Layer 4 of a small transformer language model trained on English Wikipedia (8 layers, counted from 0, width 128).
Take only the direct path to the model's output, skipping the later layers: a vector added to the residual stream pushes a token's score in proportion to its dot product with that token's output vector.

Output vectors of the tokens that the questions are about. A number n stands for n times 0.017.
"al": -9 3 -13 -4 23 6 14 3 -2 -17 2 21 -24 17 10 -7 21 7 20 -13 -17 -7 20 28 -13 -6 -9 1 0 -4 7 28 -6 -16 1 -6 -11 -1 6 0 -12 0 -7 7 11 3 8 -9 -3 16 5 12 -10 10 -29 -14 -2 14 7 40 -9 -6 0 -10 -22 7 2 -3 19 -8 8 8 21 -27 -15 9 -14 -10 -3 -14 9 4 -6 -15 21 5 -49 11 -16 1 -14 -18 12 -31 20 -3 2 -15 4 12 8 -12 -7 2 -1 -2 7 20 -16 8 -21 32 -4 23 -5 6 3 -15 6 -3 10 7 -8 12 7 -9 5 -21
"m": -17 -22 -21 5 8 -23 21 15 10 -18 12 -6 1 23 11 4 -2 3 -17 14 -21 20 -21 -1 3 5 -3 6 7 17 3 0 -18 -1 17 9 20 -6 -22 -12 21 -1 -18 19 3 -14 -12 -16 24 6 -34 5 -2 2 -7 8 16 -1 6 -3 -14 18 6 -6 -6 -10 -14 -24 -4 3 -4 3 -23 -16 -4 -1 -7 28 2 -4 -3 2 -21 -10 -3 20 22 7 -27 -15 6 -17 7 -6 2 3 11 27 7 29 -1 43 -1 -12 20 -19 4 7 6 -17 5 8 1 20 6 1 0 8 4 -7 -1 5 -6 -8 -20 -12 -11 7
"---": -24 33 -49 8 -34 -16 6 -20 -35 -41 -7 -7 4 45 35 3 23 14 40 12 17 29 -46 3 -62 -8 42 5 3 -55 -24 -18 -10 -24 -13 -41 7 -20 52 -24 -12 -55 -28 -19 3 13 12 10 -24 96 46 -15 11 9 26 -18 -19 30 38 -40 -8 -3 -4 28 -1 54 -22 11 -6 -52 16 -11 -76 23 12 9 -38 -10 29 13 -12 1 7 -17 35 14 31 -16 17 4 7 43 -22 -22 11 18 -24 8 -40 14 -1 25 -44 -22 17 11 19 -11 16 29 69 55 35 -27 -9 49 -13 4 -13 -43 24 -15 18 2 16 -44 -10 -22
".": 0 -13 9 -13 4 18 16 9 1 10 14 -2 -23 -10 -7 15 32 -20 -14 18 -1 9 0 -3 -4 7 -38 -3 -1 -9 8 -12 5 12 14 -5 -1 5 8 -16 10 -16 -6 16 -7 4 -6 1 -12 -12 1 -4 2 -8 -15 19 -5 6 -17 -11 -4 3 17 1 -2 -10 -2 12 -5 -19 -15 -1 21 3 0 7 10 -9 -7 2 11 1 18 16 -1 -3 16 13 3 21 -25 25 -17 13 3 -21 -3 9 2 -4 -13 -12 12 -33 -11 -12 12 7 -7 7 -17 -20 -7 24 8 -5 17 3 12 5 16 -5 -13 -17 7 8 -1 -2
"ov": -19 0 -7 0 -3 -19 -5 -12 -2 -12 11 0 3 15 25 6 -1 9 14 10 4 1 0 41 -9 3 -17 -1 0 32 -32 -31 -23 -13 13 -5 14 9 12 7 12 15 5 -16 -3 3 -5 -8 19 25 13 -18 2 -5 42 16 -12 22 13 1 -16 -16 -6 -24 -10 -9 -34 -7 -36 13 -6 -6 -26 11 29 40 -3 -23 11 9 -22 -17 17 -3 -9 -10 0 -6 3 18 28 16 -12 41 -24 -3 0 6 -6 -11 4 0 -25 3 7 29 -8 -18 6 -16 -14 32 23 23 -16 -5 9 -28 -30 6 -2 -3 13 -6 -14 -12 -15 21
"ir": -18 12 10 -11 18 7 5 0 -2 -11 -1 -36 3 6 8 -6 3 -24 25 22 -3 -6 -27 -1 -23 -4 2 19 -3 3 -4 -7 24 -34 -10 -15 -40 -16 -16 24 -22 11 -11 16 22 20 -7 22 12 -12 -16 15 1 19 6 -12 5 14 -10 28 -7 2 12 -12 22 8 -6 12 1 -15 1 -21 -17 5 -21 -2 -4 32 20 2 -28 23 -6 -19 -13 19 -10 6 3 -2 -13 16 -24 -4 17 27 -2 27 2 -1 -8 5 2 -15 11 -4 5 8 12 2 -21 11 -7 -5 -8 -7 -2 15 13 -18 -3 -11 6 21 -25 -15 -2 33
"g": -12 -22 -16 19 -14 14 9 13 -15 -19 15 8 7 -27 19 18 -11 16 25 -13 -14 18 -24 -5 13 6 -2 27 -2 16 6 17 15 18 12 30 -4 5 6 -5 10 27 -6 -10 13 -14 -3 -7 -19 -16 10 6 -12 -12 0 24 -12 0 10 11 -15 -7 -13 -7 -5 -20 -17 13 6 -3 -21 6 -33 -7 -7 -15 -24 -3 -1 -21 7 -9 12 -30 -6 -25 31 -6 9 4 3 -3 1 -18 20 11 7 10 0 11 -6 -8 -24 -15 9 -3 13 -20 15 9 -8 18 7 1 11 9 1 16 -28 1 -26 9 15 -9 18 0 28 -8
" Y": -18 7 -20 8 -1 10 -8 -19 -8 1 -26 9 -1 -9 -6 -3 -7 -5 -16 -13 20 16 8 29 -8 -10 17 -16 5 -14 -4 7 -4 13 -8 6 5 -7 14 4 -11 -4 -5 10 -4 9 -17 -10 6 25 9 6 -1 7 4 -8 5 4 14 -6 -23 -8 -6 12 12 -2 15 5 -13 9 7 3 -33 -14 4 4 2 5 4 0 9 -5 -20 -4 32 29 4 -11 8 -19 0 17 -11 28 28 0 -14 23 -4 0 -2 -1 -14 10 -5 -4 10 -10 7 4 11 -8 -15 -18 1 10 -13 11 4 -12 -12 15 -9 -10 12 -21 0 7
"a": -12 -14 -19 -22 10 -7 15 -19 16 -5 9 17 13 1 1 -8 -10 6 7 12 0 -7 26 2 18 6 3 3 -4 19 -21 8 4 -4 10 8 -10 -23 -22 -10 0 -9 2 -8 -6 -7 9 6 -15 0 -3 -8 -9 2 11 19 1 -2 1 6 3 2 -20 -12 10 -7 15 29 3 2 7 22 30 0 -35 14 9 27 -8 -16 2 -12 -3 26 13 -3 -12 -14 -8 -31 10 -10 0 4 -9 -5 -11 -11 7 7 6 -13 1 -3 -3 12 0 14 -7 -1 -2 24 -9 13 10 -4 -14 -7 -13 5 -14 1 12 16 -3 -3 -16 -3
"ri": -1 -24 -28 12 -10 -11 13 -26 3 10 8 10 8 23 -20 15 18 -5 -2 -13 -6 -1 -6 7 -31 16 -14 19 -3 -36 -2 4 -7 -2 -8 -3 10 8 -15 -2 -12 -17 12 -4 -6 9 -17 8 -5 10 -28 14 10 30 27 19 -6 20 5 23 1 -42 -11 -19 -15 -9 -4 -9 -5 9 -8 5 8 28 -28 5 7 -8 -1 -14 -10 22 9 1 -3 -3 -13 4 -17 10 2 16 17 10 4 0 27 -1 -6 4 17 -8 37 8 -7 -27 8 -22 35 -9 36 44 -19 -1 -23 43 4 10 -14 -12 -20 -12 -15 -6 -15 4 0 -5
"ion": 0 -7 -29 16 -22 27 8 -6 -16 5 -21 19 6 9 -20 30 -23 -2 -9 1 -28 31 -31 -16 -16 5 -3 19 0 -3 -24 -6 -18 13 12 -14 30 20 -16 -2 12 -19 -24 22 -12 4 -3 3 -16 2 29 -20 -21 24 -11 -1 2 9 0 -13 -10 -10 9 1 16 12 -6 -7 8 -7 7 -2 5 -7 32 -6 10 -19 2 -2 -25 -18 0 -11 -1 2 -19 -13 14 8 5 2 1 -9 -11 -5 -10 -1 -3 13 -12 -9 15 -6 -10 8 15 27 26 -8 31 44 6 1 -9 -2 -3 -8 3 -9 31 -16 -1 45 -9 -19 27 11
" p": -7 -6 -28 -14 2 -3 -10 -10 -1 -7 5 -2 7 -3 9 3 4 11 2 2 4 -3 -15 2 10 8 -15 -16 2 10 1 22 0 20 -1 -30 -1 10 21 1 12 -3 -3 1 15 -9 11 -9 -4 -7 9 -20 0 0 -23 -3 -3 -11 -1 -11 0 21 -1 -6 4 7 -1 -9 3 0 -7 -8 3 -5 11 -5 3 -10 12 -12 -6 12 -2 12 -10 9 20 6 0 8 -2 9 5 13 15 16 15 -9 5 11 11 -1 -2 -6 4 -7 -7 -2 -1 -8 18 -21 11 -34 9 -21 16 8 11 1 0 5 -18 -5 6 -1 -14 -9
"uc": -16 -1 -9 18 4 -34 0 15 -6 -10 11 6 -15 15 -36 -17 8 -1 -10 29 2 -6 -24 9 -7 -14 7 33 -1 -32 9 21 20 -9 1 -18 -16 -3 17 3 4 0 12 -30 -17 6 19 3 11 3 4 6 16 16 -10 24 -9 24 -4 18 12 39 25 -3 -4 -10 -17 11 7 14 4 -15 -20 36 28 -25 -29 -15 3 -2 3 16 -24 -1 12 -27 -29 -18 -23 -3 6 11 -2 13 -26 5 0 22 -14 5 1 -8 -14 -19 28 12 -14 -6 12 -18 2 36 3 9 -18 20 8 -20 18 -3 -8 -12 2 -6 -27 13 -8 15
"own": -17 45 -16 -9 -12 28 -2 -51 -40 -10 26 -15 -6 43 -23 2 32 -4 23 23 3 24 9 -3 -41 21 4 -7 5 -14 12 -40 9 -9 5 -34 2 -20 23 6 15 -24 23 -35 -9 5 2 4 -17 14 25 -3 28 18 18 -14 5 -12 2 -31 29 -11 13 23 5 10 -48 -16 -18 43 -12 -4 21 28 -20 7 -11 24 3 9 -7 -4 51 1 9 -32 0 -11 -20 29 1 1 -10 -18 -5 -4 7 6 -12 20 -34 10 -24 15 7 16 -6 -1 22 -17 8 40 -9 -6 -28 5 -5 11 -32 -29 0 -17 -1 8 40 -10 10 -36
"ist": -16 20 15 4 -13 -6 15 -35 8 -8 6 28 11 -22 2 -1 -6 -6 27 18 1 18 -11 -26 2 -17 9 -7 3 -20 -36 2 9 -1 27 -13 -19 -10 23 -7 -10 2 22 12 10 38 -11 21 -11 1 19 -9 4 2 4 34 -25 2 17 -7 3 -6 16 -5 -1 3 -32 -7 2 2 -17 10 2 11 35 1 -18 -33 10 -3 4 -6 9 0 -14 -12 -28 31 -26 1 2 6 36 -36 -4 -6 3 4 -1 -6 -3 -1 -20 -8 -22 -6 3 -8 7 4 -6 29 11 11 8 -6 -21 37 5 10 12 6 -14 5 7 -8 -26 -20
"re": -16 -6 -10 3 2 3 14 -15 1 29 16 -15 -9 -16 26 13 25 -1 -5 5 0 -14 -32 -3 -2 24 5 -8 -2 -5 -16 -11 -10 4 -20 10 -4 17 -19 2 -6 1 -12 2 19 -5 2 -12 -3 3 -6 17 24 9 2 -28 -4 14 -9 7 41 -13 3 -8 13 16 3 -1 22 -10 1 -2 16 -3 -51 -23 -5 33 6 16 -2 12 -13 13 -12 3 -5 11 -11 25 0 7 13 -13 16 -22 -12 19 4 14 6 13 -7 -3 7 1 11 -10 36 -30 -25 42 -6 4 -23 15 -7 -2 -11 -16 -27 -18 -13 -1 -22 -15 9 17

Each question shows what one neuron of this layer's MLP adds at an activation of 1. A number n stands for n times 0.025.

n365: -7 -3 -10 3 11 0 2 3 4 7 2 -1 -3 -8 -10 -2 -8 -2 7 0 9 -2 -9 -6 7 8 2 -2 -4 -7 -10 1 11 7 2 9 2 -4 -2 14 -11 8 0 3 -5 1 -7 8 19 -1 19 11 1 -17 3 11 9 -5 11 2 1 -3 -13 3 -5 2 -8 -6 4 -5 -2 2 -10 -14 4 -3 -8 -3 -3 -3 -1 0 6 -4 5 -13 4 -4 -1 11 -1 14 0 7 1 7 5 6 -5 0 11 6 -4 4 5 -16 -8 4 -2 12 0 1 -12 -19 0 -5 -4 -7 10 -8 2 -6 0 -12 2 -7 11 1
Which three tokens does it push up most, strongest first? "g", " Y", "---"

n322: 3 -5 -12 -1 17 -6 -5 2 -5 -2 5 10 -4 12 4 8 -2 -2 -5 -19 2 -2 4 5 3 18 9 -4 10 -5 1 3 -1 8 -7 0 -4 0 12 -11 8 3 -15 18 -6 -6 -1 1 -9 4 -6 -4 13 -7 -8 -5 1 9 -8 6 15 -8 -8 17 0 0 -5 -6 -1 3 -6 6 17 -3 5 -7 4 -6 4 -4 -1 -10 9 8 4 4 8 6 -2 -19 -7 10 -6 3 9 -6 -2 3 -11 -1 2 0 9 -1 -13 4 -2 -7 -13 6 6 -4 -8 15 11 -2 12 4 -3 -5 -10 -5 9 -2 -4 -4 -4 -15
Pushed down most: "ir"

n46: -4 -3 3 -18 6 -10 0 13 1 -1 14 -1 3 1 -12 -9 -6 -12 -9 -4 3 3 9 -4 8 9 7 -11 -1 -5 -7 -3 -8 -1 -14 10 3 -5 3 6 4 -6 -3 10 -3 4 9 -2 10 -3 -7 -5 -3 -5 -2 -5 -5 8 10 7 0 5 0 13 -6 -3 -4 0 -4 -13 1 1 -13 -5 -6 -10 -3 7 -1 -2 -3 6 -10 6 5 1 2 7 5 0 -3 -2 0 4 0 -3 15 -8 18 2 -14 1 3 17 6 -12 14 0 5 9 0 0 7 -3 -11 12 4 -4 10 7 10 5 11 -14 0 -12 -10 -8
Pushed up most: "m"

n81: 19 -7 4 -4 0 5 -18 8 11 -5 3 2 -6 -10 -14 3 -3 -2 -19 2 8 5 -6 7 1 -4 -2 -11 17 -4 1 -7 6 3 1 2 9 10 17 3 2 -5 6 6 11 -2 2 1 -7 -1 -5 2 -7 -1 -2 5 -4 2 4 2 -3 10 -11 10 1 -6 -5 -5 6 6 11 4 6 -9 4 -7 -7 1 0 9 5 -5 4 1 6 5 3 -9 1 -3 1 2 -1 -2 10 -5 -3 -4 -14 -15 -5 -1 -2 2 -1 13 -9 -8 -1 -7 14 -4 0 -21 -2 2 -2 -4 -12 3 0 16 5 5 2 1 -3 7
Pushed up most: " Y"

n146: 19 -5 -5 -8 -5 7 7 1 -6 12 -3 -5 5 0 -6 -4 3 -14 1 -4 -3 -6 3 3 -11 7 -6 13 -2 0 -7 11 -2 0 -5 -4 17 -6 -16 -1 -5 1 7 -11 -10 2 15 2 1 -1 -7 8 -10 -6 -8 -10 1 6 5 9 7 3 -7 1 -8 0 0 -3 -4 8 11 10 -11 7 -23 6 -5 -6 -1 17 7 -11 -1 -16 -1 12 -5 11 8 -10 8 -2 -1 4 -4 5 4 9 4 -4 -2 -17 18 -7 2 -6 -3 9 -2 8 -2 13 4 7 -2 -2 -5 -5 0 2 0 4 -8 -3 6 -1 -4 4
Which three tokens does it push up most, strongest first? "ri", "al", "a"

n214: 9 -9 -12 -2 -18 8 0 10 12 -4 5 4 3 18 -9 1 4 -5 6 -11 10 6 1 -1 1 -8 -6 -11 -18 4 5 17 3 -9 3 14 -2 2 -10 11 5 -1 3 1 -5 -2 10 -3 9 3 -1 2 1 3 -6 -2 6 -6 -4 -2 -11 7 -3 0 -5 6 10 -2 4 -7 11 3 1 6 9 -1 -16 -2 6 -6 -6 -5 1 -2 -15 -2 2 -5 4 3 5 5 -5 -3 3 -6 -7 -8 23 12 -2 -12 -2 8 0 -10 -18 11 9 -1 -9 -11 -2 17 6 12 -6 7 1 1 -8 -10 -1 0 2 -3 10 -12
Pushed up most: "al"

n397: 10 -9 6 2 0 -6 -5 1 -2 2 7 -5 -4 4 -6 -4 4 5 -4 -6 -4 -3 -5 -5 -9 6 2 -4 -13 0 14 8 5 3 0 2 0 4 1 7 1 -2 -10 -5 1 -7 -5 -7 -3 -13 -8 11 3 12 -11 -4 7 5 -3 1 -8 4 -2 -2 8 -6 13 -4 8 1 -8 10 -11 9 -1 -6 1 -2 -3 4 -4 8 -5 -1 -5 3 3 11 -3 3 -1 1 6 9 -14 0 5 4 7 -11 4 -2 1 1 -3 -4 5 -10 2 -4 9 7 8 2 2 -5 5 1 -6 4 -2 -9 6 -13 4 16 -1 -3
Pushed up most: "ri"

n74: -3 -3 2 3 -4 -9 1 5 2 6 -10 -2 -7 -22 -3 3 -3 5 18 1 -6 -4 -3 -9 -3 3 -1 12 -14 2 2 -7 6 8 5 -11 -6 -6 -5 8 -7 -3 -4 -4 12 2 -3 6 -4 -16 12 14 6 -6 -3 -9 7 10 8 5 -3 -3 -7 -5 12 8 -7 -7 10 -1 3 13 9 5 -4 8 7 1 -21 -4 3 5 -8 -6 5 -1 -1 0 1 15 -5 -7 -2 -14 -9 12 4 10 0 3 12 10 -3 12 10 4 -10 10 -17 -4 4 8 -12 -3 -7 -1 -3 3 13 -4 -6 -4 0 3 -18 10 0 6
Pushed up most: "ir"

n261: 41 -5 3 13 -13 -5 -9 11 7 4 13 -7 -2 -5 8 1 1 4 -6 3 1 0 -4 -1 10 -3 -6 -12 -25 -6 10 -5 -8 12 -14 -5 -3 -3 -3 4 2 1 3 -3 4 5 2 5 2 6 -6 1 5 5 8 -13 4 -4 5 -9 4 3 3 -5 8 2 1 -3 -5 1 -3 14 7 -14 0 -2 8 4 0 -9 -1 2 8 0 15 8 -4 4 -5 -7 -11 -8 -12 9 2 -4 9 -5 -11 0 11 -8 -5 10 -6 9 -9 -2 2 1 2 3 7 -13 -2 4 -3 -6 6 1 -3 -1 -4 -3 4 -13 1 -3
Pushed up most: " p"

n510: -19 -3 13 -1 1 4 13 -1 -14 -4 -10 -3 4 -6 -16 5 -6 0 -3 1 -2 3 -19 14 -9 12 -2 -5 10 -7 -13 7 13 1 1 6 -3 1 -9 9 0 3 -13 -13 1 -3 10 -8 -5 9 -5 4 2 12 -9 3 2 5 -6 8 -2 -9 19 -2 0 10 5 9 -11 5 1 14 -3 -1 -4 -3 -3 -14 4 6 -4 -2 0 17 -3 -4 -4 4 7 1 2 2 3 4 -4 2 4 12 6 -16 10 -14 9 10 -12 -7 9 -12 2 -4 15 -4 -11 -18 5 1 -2 0 -4 -3 6 14 6 6 -1 -5 -4 7
Pushed up most: "ri"

n446: 20 13 1 15 -4 -8 -3 -5 4 -8 -6 14 -4 -12 -5 0 -10 7 11 1 17 4 -10 -2 -14 -3 6 14 0 -12 12 20 2 2 -7 -4 -3 -18 -1 0 10 -2 2 -1 -7 -5 -14 4 -10 -8 -2 -4 -4 4 -4 2 20 10 -8 1 -1 -5 6 17 13 2 0 -8 -10 0 0 -9 9 -12 7 -14 -5 6 -5 -5 9 3 3 13 -11 3 3 -10 6 -13 4 -3 3 7 3 15 0 -8 5 -4 -1 -13 0 8 5 10 -2 -9 -15 -7 -8 -2 10 -14 6 4 5 1 -7 3 1 4 15 -14 -5 3 3 2
Pushed down most: "re"

n494: 3 -9 4 2 12 -19 8 6 -3 2 2 -5 2 -5 -4 -7 0 -5 15 -2 -10 -3 -6 -3 4 4 -11 5 23 2 -7 0 -4 3 17 7 16 -8 -7 -14 7 -7 2 -3 9 0 7 11 1 5 10 -8 -5 -10 3 0 -6 3 11 18 -3 11 0 9 5 9 9 15 9 9 4 3 -6 -13 -11 -4 -2 6 -3 3 11 -9 9 -2 -16 -7 -3 10 -6 -8 3 -17 3 -19 -4 -4 -3 4 -12 -8 -7 -16 1 2 0 24 -5 17 -10 -11 -7 0 -1 -2 0 -3 -4 -8 3 -3 -3 5 13 -1 8 -6 3 -9
Pushed down most: "ri"

n90: 11 -5 2 1 3 4 -6 4 7 2 2 1 0 -8 5 1 -1 -5 -4 -3 1 8 -7 5 2 7 -1 -7 -26 13 0 -7 -4 -6 0 7 6 1 -4 -2 0 -8 1 -2 -4 -1 -7 3 4 -3 1 -5 4 4 6 -12 3 -5 3 -5 -19 -5 7 -9 -13 4 3 0 -1 -2 -7 4 -2 2 5 -7 -3 5 -5 -4 -6 -8 0 -1 -4 0 -2 -1 -7 4 16 -1 0 1 5 0 -2 9 25 6 -1 1 -8 -2 3 8 12 -1 2 1 2 1 4 15 6 6 6 3 -11 -3 -12 1 -1 6 3 -8 -6 9
Which two tokens does it push up most, strongest first? "ov", "m"